Layer 3 of a small transformer language model trained on English Wikipedia (10 layers, counted from 0, width 128). Numbers have three digits each and are written without spaces.
Take only the direct path to the model's output, skipping the later layers: a vector added to the residual stream pushes a token's score in proportion to its dot product with that token's output vector.

Output vectors of the tokens that the questions are about. A number n stands for (n - 500) times 0.0023.
" died": 641375573486545633467429564663332391415540257415657658523569378419569582775745503553572516729719562440510599364627542503565638543441461516538278589426377462393480539702458606526524503562541599301430513378542450336377674490522602487734354216333548584545600252412422592415309559455438578538581310392423488629497607422668552475630579475601528300402665436715601465619467482443321694436281
" him": 513480312668564399681619679658544582351419469485546697422615435259418399751610489600562433527476542554399523735394587352751732712766319560374383504221616348423517473565404533794314544451436550417445538477588660448565599265521605363450480288448488579524557406392396533379615563307471535633414551515585472805351500390492552602667470628627472175742279482744516361603463534392414710722299
"oki": 816545514386666500526387562263565474297474326477651657451476668484477463545455671587594530637379368436553484463679315588528724547651525655572456599509520436191207665718593656493416481532480496317620588527646673290546507511377539456416558377423820399520697439512218524440237444420555586562485408481669271673472576537332572354594365543439560467410573639620433377567752756461239707667375
"ur": 431411528375537804580327410398471593593341445291469570386754495455443344838544548487537630476353335467638594510468286488592362592490496672546426543646684634355584433427323534520270444560482477500322543228590521410538537400451416428581397561534397563578389570632403660682296599564283420763430507503521422454524454573427478352622491503355385420417547555598511652770644300438581601521729
" housing": 513210331616503390572376471559466410696652358343569476465417395591621630663605605629608760558515540446564746497489462740515514302546426440459285469399242277327544423587404536593582451426513512408512569566663564432549565594286478435380392289532586440392550329526712985548438721272555522551527261503613382704320575591524650247403642564372455394540392491580648316660539610455465610485512
"dom": 687681472654344431563447725493282491596552426546492286618855392309615496368584542539691334619417447613333658367555391700277645630633544485801791691297464555500540740569500736467400364539584483477542687585683467346503725350400465371514399558339410523437631692657396571479545496555525565589436402635612538850463598573327586414398563493530745398489426527645643617635637415298646584550452
"ld": 737435554242432696654335462492562381397554553513214187406609428754500357778407445615485418602719372500541671544565391550474628680688235459569707476439602193445577530542521707399336309395571431526765580419584696329536561350588762285444303318458613482487782491564406521602327481487468722659415604582549534638511557423495579572669445248451759490674450587661346589779766590409631787576069
"ography": 326282619454680422665684563552233310647463472490534619420720345257514700600618399658296533777600402342524495390634505622406713697762698500550185743607611416430508453403379700468648593438729521576782524588596652274488608300431308244427372390127520383500639527412378663367614511251280793636636311570672369808487789579516625246459172302184580400607504707423583463618865444042366482626234
" =": 509579585317529469670579414468489289384405727243471391524571385507627517280592500476432493659541576556465442320330664666500577543409495518515368486632590463432594599374707434538643427729472409548251396413477336384500281593343376306551427395589341478304409432242779522543628325522520631338449659692775458473446467486504517508509390346665679378493659626403573572557688535561323626460422
"eon": 574336523313583532706262521538438438567482441491640696541421664581413728559608403587485236628562348377492199371692298427561442598669250777487452456580553326267239428619351505544508480629463523474911725770589667306619401704301552404284432473194697419391642471590551813453541552509200380556395465716447327601489675377505541559345456548450460665397327547594641162651475432414341492636115
"anger": 450203711723482477446370569387335568623445393377488741626676545679643344477711601769482445606550426446591500554413508445737607309692350184612347465513364396248444389598464645558737500534596513632451505721580472273538337414213698546134496464409692433400663468288639444651413612487293742595539454500622236806410575578455546357318500519405597510435472638734587415649535417331310731597389
"ious": 508617496521487355658615672504360742758418313283591462560748454562603608925699686446706347529510438286500587405539628318303434562491255477534407841558139177237450326697584594691401634500550856274511548650635802212622573569542369260378337458143436446273450505418447530390382897421157466783470145527466184755466638181457515336395433496304813331654524538529387638600486636446607425586495
"Billboard": 572500458350382146511536761528179402348417535428556558580622237551650616494518935644712416572601340302595438355747310556637380604669598380611521597255393390159371396449442779568251470443387679203663694692756343260465463115332542461263244370468606180205736506412392570528588273326528464336486294330682379644268500544642467214749228495210628350861156614368577480619450386188248538664406
"onomy": 759365504500569388745541750671149244555430401321600388853434456254460603621411573674561425793712345368438389728435310636645607605500512642776338716424334440323465657486734609491520395542795719418515448367614404250523642504421532380342495310466580449303375561362793790370598661083313629662395519592625385682456711526404662519793524424331547257459488724327632570639733456403544692646380
" Next": 424418396270441503735396657611465508485708385500613507565566555480507679612709560569551607557479411411520463361565627449401539663416556334569541557356437193355581497564722612440383384648576606423761731594556351399401419510478551554506294344355579300400657294433537554603557533435402635466442607584515443589382631452441546507577404475438687419655449590508608471590684360447379767493469
"ordin": 550653733663484621485540592725330564504564449394939525449587454332698707698449351652401402597363484464500669758681550424595616817560573560387352847441376392322386344421688778563437479488388678372582749727670361322601567513212384371148308461319455572477647539367358731471292782296433487624416545511437416696426686738534447396671224131453482441562440549533722572592543457376378629540434
"ants": 510521515431606519553372680471446540476459509387233702442761589536535744712495508481582268496550434497465625557299485431377469397457613356907341591261316296286233635524325648538414427555630601437540540411608266268799529515260630281387284222336512666627638652484371585518268628488496653470502558416546565689383401369518500551447566500367434534311480471352697335656736653293547643640303
"lect": 647196475367597573690454741467377290278523401372545393540754351185633706757353573683614315633641441602558597694570500377519473735584517451374259483308229528434642544564506653621574421550724729549455695725571592264403496439311454302419331213398748583463730541486541472565417525355490495603513547334439171540452505461313544515721060288420854467821260605472505252606800565562461563650479
"ble": 395633331507344370547565332631670413384833673392380312450340497543563646569580732532481425725540437315680748898394651558549681707600550366655312582443410399494519489690263678610442413445492566479533495604617462308357781202514352390330573565602522258398811620483128559740491524119397561407580566691580562589546761537328497224448463428362473275561555510442588455542558588548463472715401
"ugh": 672352321445644747505213423588482567612453225422521711695451579821462653505559726604634454723350315475671487597509553519421529792707320592496565573453630461395493386954339788703400381252275584526401683547629732354544649344384270391617514295574557485619697529453315724458289410381254677428435566500595523652492460484334531505677522460450478287689362554810362696667703466413445614697505
"ant": 572534639433602599393470805470411672390465466474348688536704672590507553826547411524624410406527384539551753532283486517435460421547581373584394595298313458280303632425285391422480425603654476689582683477570249299623523536289511310328342444384580664569581592391301467586256578538472534357431481419447594594418462299421494572387740469326446559391383462450620496618713632324544551615206
";": 427588594626475516576437503397548477505485480532414522422497451437587435381553543460446464434607505689372341376318609340541492463536489586474509538516530307471453368511346345603637269576452369548352432442443422476612372390503503630613625533568397636332428551408347325497685411444528428513404594475569609470503353442624470518472707319511429577480527446623463579545517452597674403385536
"ver": 745673550397397696528562565285515430544302408452630447659545597449432702659403598500585669646530510562511691552697254645537329755458416514463367624492321277705481487438199650490467381316414766478576619555617475409413705545639518569599342445441653472448642545460463405544426404455500595548543571664384296753539665493532562360284658395383530248606546621549410660367627422508488610598646

Output weights of attention head 1. The head adds the sum of these rows, row i times number i of z. A number n stands for (n - 500) times 0.00058.
o0: 722710510721483490614547475286566676539475456486494518436439574202429416567386509580516579576474442662590557648411438479404468385450460387352471506443285647446521544510480559409493638601443659520481467579625489219402419503517545359441463574484528585297661597496415600627509566439530564621587525555580466380618439506441433478627562553453504519621503287438668514448507371592413449517540
o1: 375553322532529562446253220485499526441598450509410235438769539140374565356487595791329222711269697583662577549392539596596563252489359318345344371569268460587673355437476444495481380711411455706355297665736506481528517775353661277399578455393274618563449527438550480487295451400557383700390628565604551556578320666715436524530554303635332719316331481724443543394460609471377347421799
o2: 378600470415484399583397477630577510608594494589636550511230709632576615622413607423465396622516557470565348442497693657609590504613173328341612675503552310491493343485630497558514549520533722526587642618459373576590308457494702646453599560557409415382486484475383450347797436433547423563649519645580505660333737422618342396298321399444425500465642548531500458479529370583344445690574
o3: 434620637529398484511517564469580588658364467494470595382436574485478508448431498583653519439390298517528390421605564552611466505482468496479658435485519539310366513393494368579502404561523420429560674679287510522437502521407405625338536560577359497420515577612470384661696445513473292543518519430722659490690662563450393440477537333355553582422490761517489685527240477473551111572466
o4: 671378386430298413448603592579463648366390550488633514697375534527273414406448471516492587396407433490443390519509640476409438507713464639382448491417540638386517523354641516494423580522452331449568603594629701299453508327503579443524402459560478537516497381558517395562543408435348435592604441515537325412481616609426466568478429453445449413477463731578385423489519462595569672480323
o5: 436567623404371488567689742515405486392474513598311638513486512640451374545664539278686574380305162458367343295449629287523490652579656694690610510496748464304283617556645520540465369368475406145603536402280574370541509241628425512558480582501687341404600387627423447761717407505543492326673532379606522315558555458583500649778497379388565450496560936515554611524501388415738500363215
o6: 657698624520554593509352467444565388510403468370557680419578477229392537454508493797410294547393502520472550572511355629320426389224357411604443685496467632335301488412493466458543352665598566534421363577434426484514372773519379251327481555588312475444552609474447623546413541644748679596348362534648652573640454564399548476579379616440553564410690510331619447563292406480335268590506
o7: 466301359533626581402356223422622650454529531460646301502457612419403632563375544574364555588602838617608571514534413688602348344478500252434258474631232522772624402442452546418489561732547590654335446755915385543466524806527631369452525455568368659569682523412568629382259701420475458685418508604537347739374438450290408392312553641629349502665412078421411364499775492594340779629664
o8: 445509520469651537585524367519507377614439341495492651669378473597732510724473433488358562503753544366589521475542400582613573542514431608789485470549584413554495547297248639640531446434498452535626403518240362491452669290420454553447590451320438616547373609266621489505649661555580428687623450699626467485328666436611591504400365474558555347449530250290574555748503537518417682588443
o9: 652475416314508375627486885634573414589330528337696633615305578451633627580526242333640671510674267228508554498665576444481579683652328568581503535344423522356428725550548464618538557405613460302690562399151485521466333437380513603442488498713587374422515467671577418541669611352449513564691297647445487474171712471483569399336359538481669367459488927445723253379469397398585408654317
o10: 277540531321540640278513328268440571217535512662301447334450415492296503437358757730446215614272713634426417452284488693541453245321223417454639614584641523425512395544665484273475282352329547411492326558968551464456540592721618417589425416398490475534556231416484768395397353478642623371292534295491517408690302468719539519575310510542469572473553323765683779730406521338301249525593
o11: 337448390460498407483503594511509469529397555623245432491481504652666484449598564469526446585418334502751413481455498460694392616391495581639535558370662512457487570376215409468526346718427560400502457559348466535593417453424575550411625561635503448361612553448515387555667380609526376454521545520607575460675576525521340485522629341248490589427564772457374656454313461546606511513483
o12: 589465261318607291633442580588655493597489502465676401592445630553662682541398190316484518438726483349623446523683627478572534676641403404539288401508508408404574519487436477723560414473632393587591620505244439672505484354306450557315590426545416507589379638412623362375638626352531387458679425671513402657241765307550501434452481399589550279457407582321545322460479589587633557581551
o13: 638546522474393450435587604702565675667515558589659621418320565565452420708493644487366570400567449666274405449559511376240718622591483444395444756539474421373461445457726447633420716338497530447394589485506625555556433388569430527433500523679613208619432446576260598497508243410305554367658624545385443620715557566250506549509536670421545464672528467398326388482579542547539669557394
o14: 451644320459601452472393427447663579738585580378648299445654518028645557476317522654518325563279710574616488455471444641519609287642296085347373371365318489597692340587656336541371454643438598486317345679624422520662276724347628432373591571556329410660461529486548418389430452415451517559523626362482602656649391588565384499570624319817405590272278570661353553160379647600394220433610
o15: 650666460534334298625465542519464465782669479406656597576323551474630531576581511373580510605494358496479419519499461452399626710660279473316774641454545184463476454659430669620390630387370612491610624376405477433646438365515421707623540627441244338445354521486316292536879462389308323504660403648499575483277609399588287505319603361409565491465580699569385494479444401566575461620588
o16: 399393495596551531321499552716575361396301471432523588475597347571662565411575567633403564461832378271421598456562533502504562471436516491680380541492420607344406573430478372572543569353646409438639558477057636562470546358471525519412596364588599508510375439530628628428419486664554544548441377571379528703499600660356780511484291678588469434433462599312788378567364568366412392518521
o17: 503664716578427552574527503330529491489563329584212529428573479569471429594492566491570549392303410518449448566391510437597402376312661538634604461640687655336345623341354536390589246466414414273547473565382534318539587355584395502442508553508586507320570661602505435734622483555669565517447605378721606312728477423669487471723460387452569554439425455463437756721341509485639386455384
o18: 447668460662539485479532456412568708642478517580497314398599535181296567366463560601488461545363543633548526544444554515388356458657572246199511404648397569460543338626614349481456336558589562698292518700601495496608391606547553529433528654504453330469581450510341485561494285446379315495377685415595521520709422363558389502711564306493494666483365365787382554414588651481356256478620
o19: 451389487350513395562721660537585631694394714418739517620498549290378694556584322345610548549467384423472481478599598381371438605671558315375449501452466327577520452577658593682410437588497385448495576390409502644492424571329430536395491602693471278591603534458413486452588425519271329474450481478494431645532604557410390494389559504386652464697329573603461407408521582558547524478356
o20: 450475590532413459444557346408582662540661439400455441393413455378462475685346608637577564663275489536381499565307411574468724346406273226521630668352425535487534479492520620330329575430378602327565382478612599211564441530551548589491375589556750550365433491587328562534471449318588564519443584405428646466798383606534422478461483457609506454422547424668472771548480406438395218601563
o21: 572392296616514594518321401638540618591537593507655376540520629515513433515363396563400518620587463587665570671579384569560603587526538379428233492408443333670688325411516459526420697729430656779382561613602565814485459595409565433477558575519151497581518590352545508434529490548364323617545483529543308460347650659427451458334684461390473563591379384552304223380605594587400768615659
o22: 290449346520451524321438170589527663608617583569326124450661477379309551442405597658320340549226645719562392288259478663614458370493552286324300501645420475616759365442420534565349345774454464577207420757788459626527525700374451308411586471518329498692537582452457475506312331403434304432374777514669419591805386599544351545527692335532370681459380255620248677441465568494470500325589
o23: 423471452309562601393489399445499519277503539719449532561474582558408551543428563672374352496396535485626593534479384738465634417349431400393462577616404560468507383453430456268557254499449552613657394407646464600441479672448682453523410380506526651615542536445525586429350542355624567291412410340318524454587378373593448412467278486477443571374588462568539420470468506281354349507555
o24: 460525302688391395460588424598550630674684484592715307494475601413317416620516622522539472644469474689622577705434414593432613524664389320179357718421321374603799313559664546670327785669303743804424571593728597533528313648367726423532431481601480436575487415602257455402484388256325230590448453596511344536476547487424334508285613420383474611609404309747252336340549547543278636569769
o25: 503400431418508422412745500458456495427415489379405389586513475369379568538508435456474528496368507523515580511393386521395398497567536468541503415399597591542454498376117681484485431551447491423437478469719518345460712438400560364265439383548545658562597693548477332538476462404655357517262329454719494359727525485520397637538504331544559532589293424447489798582318614473506523588438
o26: 642470587415439563471524348480447511428523572579624634536382577494332544586437477598494479565411653522455611468433519466270637481625349481370496616500548447560586331538513485466349532379307612583431492359882569539499501654461533483565363617444528536602464460339411641313431485371524539453623470463412433255413496408508543598233520606506603490536594352570373497585603483458229603613322
o27: 406558612479533551493314537430476295178465363631364597459592489657567498344516509588492418378536620316462507456534569537713386407233635624523623410658425654467284553463423525273732323284617257516693524430333399466476636516534589665563452419368580640347529432499734544457433646589699653572539508478495553375398526427672649446592329588562482539268506531458628521623482548406523470447423
o28: 445624683715496476643374496491506362545600465586467636696474511603524474582334384420446546499736605472438521686506534582647621525344575668442684283751486424618545534393281666529649566333488475714632648421226397481459661296469454624608559447339397662399504643428594523474574495461490470644505432620551491357233569440747591437483458388519457547406499120504507509758584596519698537485630
o29: 401613611314609683383512435513508353421420478497386606447628459409527525289584640759562379436397567461397546279412423529402599400489302467606736524440816719384254542411364354407515372200429270349535420493455630487509697514557501591419630468482395515469403532446613495434543410675684701438472517339458734511750451575527357690565373392561571468469472664510636840719309546406388278582431
o30: 591415550614445449413371572703535585335566583660581525473322473698645506439520607456424588503725349516649372326559590361501451555481411497295527565556392231324548388551718341650414789552600680601536615559465687544418164469466477657691497420536524440508306430524475544431580414398415422504583556673299465572270718606280584391305526665534397510520831470336563181312595379499363555502541
o31: 453537497462596502386474405548536558377477423502552481414390417525507639619402440500478518467401547487537580343435480615442532419492499359529527366374438514640505468466444396433480422470476519389568481501718504545375500531448629406390401433559624578514553573448596520412468590329653573351384399291527437576576509504441566441466448594676477422608507382444617607494473604451424468563418

Each question shows a token from some text and the vector z that the head gathered there. A number n stands for (n - 500) times 0.0047.

"o": 587573447525537454583481533447488457461477498525491553536443527480536476559526460493530477502483
Which of these tokens does it push down most? " Next"

" film": 505485509525537503492487503504498474509517485508504514486499501492520508508525500520531504499516
Which of these tokens does it push down most? " ="

"ne": 505511511516486486520499466498538474499535523492493496530521512487521535495489510504493508486503
Which of these tokens does it push down most? "onomy"

" No": 521523495504440523536510547485501577533487463482511554501477501490535527483545468489514469483508
Which of these tokens does it push up most? "ants"

" and": 504508486461479460495500511460489486482490502528467510503477511528505494516508540515550487495503
Which of these tokens does it push up most? "ver"

" int": 488456503438497489513541537501504442524558492474499494488499491486499470469475555525495479512534
Which of these tokens does it push up most? " died"

" Ring": 499502521529515493489492468504518484496515532516489506521495515465523513522509503520504521503513
Which of these tokens does it push up most? ";"

"tt": 490497502466497483485514527478486510506492485500486504482490490529515489500502523513526480511510
Which three tokens does it push up most, strongest first? " housing", "ver", " died"

".": 495492535506499504501526504511481488506524502513502476501508473511531478527496529475483478567510
Which of these tokens does it push up most? "ious"

" pra": 515538473488479489488515472481496511472499509493481492518495511489520501513499486476480487514489
Which of these tokens does it push down most? "ography"

" artist": 533490508545546478524523490461475478512567485530460522531526540517557518502567494461507512459513
Which of these tokens does it push up most? "ble"

" can": 492485494507490497503509523492487487503488489498504507491511507497511516477511513522526498482520
Which of these tokens does it push down most? "ious"

"\"": 512490497488499522487506510489493487500538503488507520501489510486525495493515497505504491507498
Which of these tokens does it push down most? "eon"

" contemporary": 501485515470486481459531518451548472492526522545405475522536510528532503525540564467520505446520
Which three tokens does it push up most, strongest first? "ugh", "ver", " him"

"=": 522453468492525493466524477503479466491569502495463504517528507496533482525513516469487467472516
Which of these tokens does it push down most? " ="

",": 483470517466489527493508554480512506510504472529453502475545475505508513480532529499559515460509
Which two tokens does it push up most, strongest first? "ld", "ography"

" \"": 488476510495476543499498510507512488508525509499500511494500495481507504474495512499491497517508
Which two tokens does it push up most, strongest first? "Billboard", " Next"

"ing": 500494498486499526484508517502505480511522502469526518485492506479515502479496492516503487524510
Which of these tokens does it push up most? " died"

"s": 501478422492479535524478519479448470464545508478485521510494515523471518495464512472527463456463
Which two tokens does it push up most, strongest first? "ur", "ant"

"born": 511470460509497518500487501476506525505518485478490495518529524515509494479573470460449484403512
Which of these tokens does it push down most? "eon"

"k": 598493539572461596490390498479473512428508529524449570491515576501498484509396378464547426517473
Which of these tokens does it push down most? " housing"

" cart": 505467516502503511499514473510508479500542506513457495527542497483508495490512514495494490469507
Which two tokens does it push up most, strongest first? "ious", "ugh"

" the": 495483490496488494487505513501479484503500502495522495504525506499503527482503508505518499488519
Which of these tokens does it push up most? "ography"

")": 500493486510510493439518520488497496551518482479503496519528498534528508506566472499524445418524
Which of these tokens does it push up most? "lect"

" 1983": 510481496507522503504507498491502479494527473477501504503512492500516514481527500523511485470515
Which of these tokens does it push up most? "ant"

" R": 448449433533505582482433415399522522369556497469455531572499477497471461454464466479479561408461
Which of these tokens does it push down most? " housing"

" designer": 518485520531507489496531510481484483527553510515479509530534513529545495501545488471521491444519
Which of these tokens does it push up most? "ble"

" game": 514483479485505514541496543497459521513526434471523513460509457522498504481505467518551474480498
Which three tokens does it push up most, strongest first? "onomy", "ography", "ants"

" t": 499479487499499505498495508492479483490507484500516501496530511500510513481504504499526500481515
Which of these tokens does it push up most? "ography"

"ations": 491505507515507492495489500500494493521522539506499499508517496522537508490493495505520501500500
Which of these tokens does it push up most? ";"

" a": 527488502492502481492502512497458482482532497510480488507514524514503487523509529478526500502485
Which of these tokens does it push up most? "ious"

" (": 492466518501494526510509545483526525500512466517463522469507509487512506461535524502514529475530
Which of these tokens does it push up most? "ld"

"-": 451442544428434546441497434610503459556536494532520418521560423441422512484389466540490419534476
Which of these tokens does it push up most? " Next"

" 15": 536498451518484456549593523464489510499492454417538537468484501489499521447487430552522504476516
Which two tokens does it push up most, strongest first? "ants", "ant"

"er": 483482501463494490497516537476488495505498476512479494475489477527510487500503538516538483504515
Which of these tokens does it push down most? "Billboard"

" reception": 502505470488489437485514470519399460517543512504482476525506495532459479505507519488533488474491
Which of these tokens does it push up most? "lect"

" Min": 487479524470449545475498459537505496512524497512500485530534469458483503485456455518489455489484
Which two tokens does it push up most, strongest first? " Next", "Billboard"

" 1987": 510479511530501509504506497503515477523526493494494526518510509489521517498526494508501491477518
Which of these tokens does it push down most? " died"

"2014": 444563510447425345554462487474532383480516439444647460410406494576530677557382520609609523629558
Which two tokens does it push up most, strongest first? " housing", " died"

"19": 483483523502502512493520488496547481512524505502476500501537501485529529491518510504493504474517
Which two tokens does it push up most, strongest first? "ugh", "ld"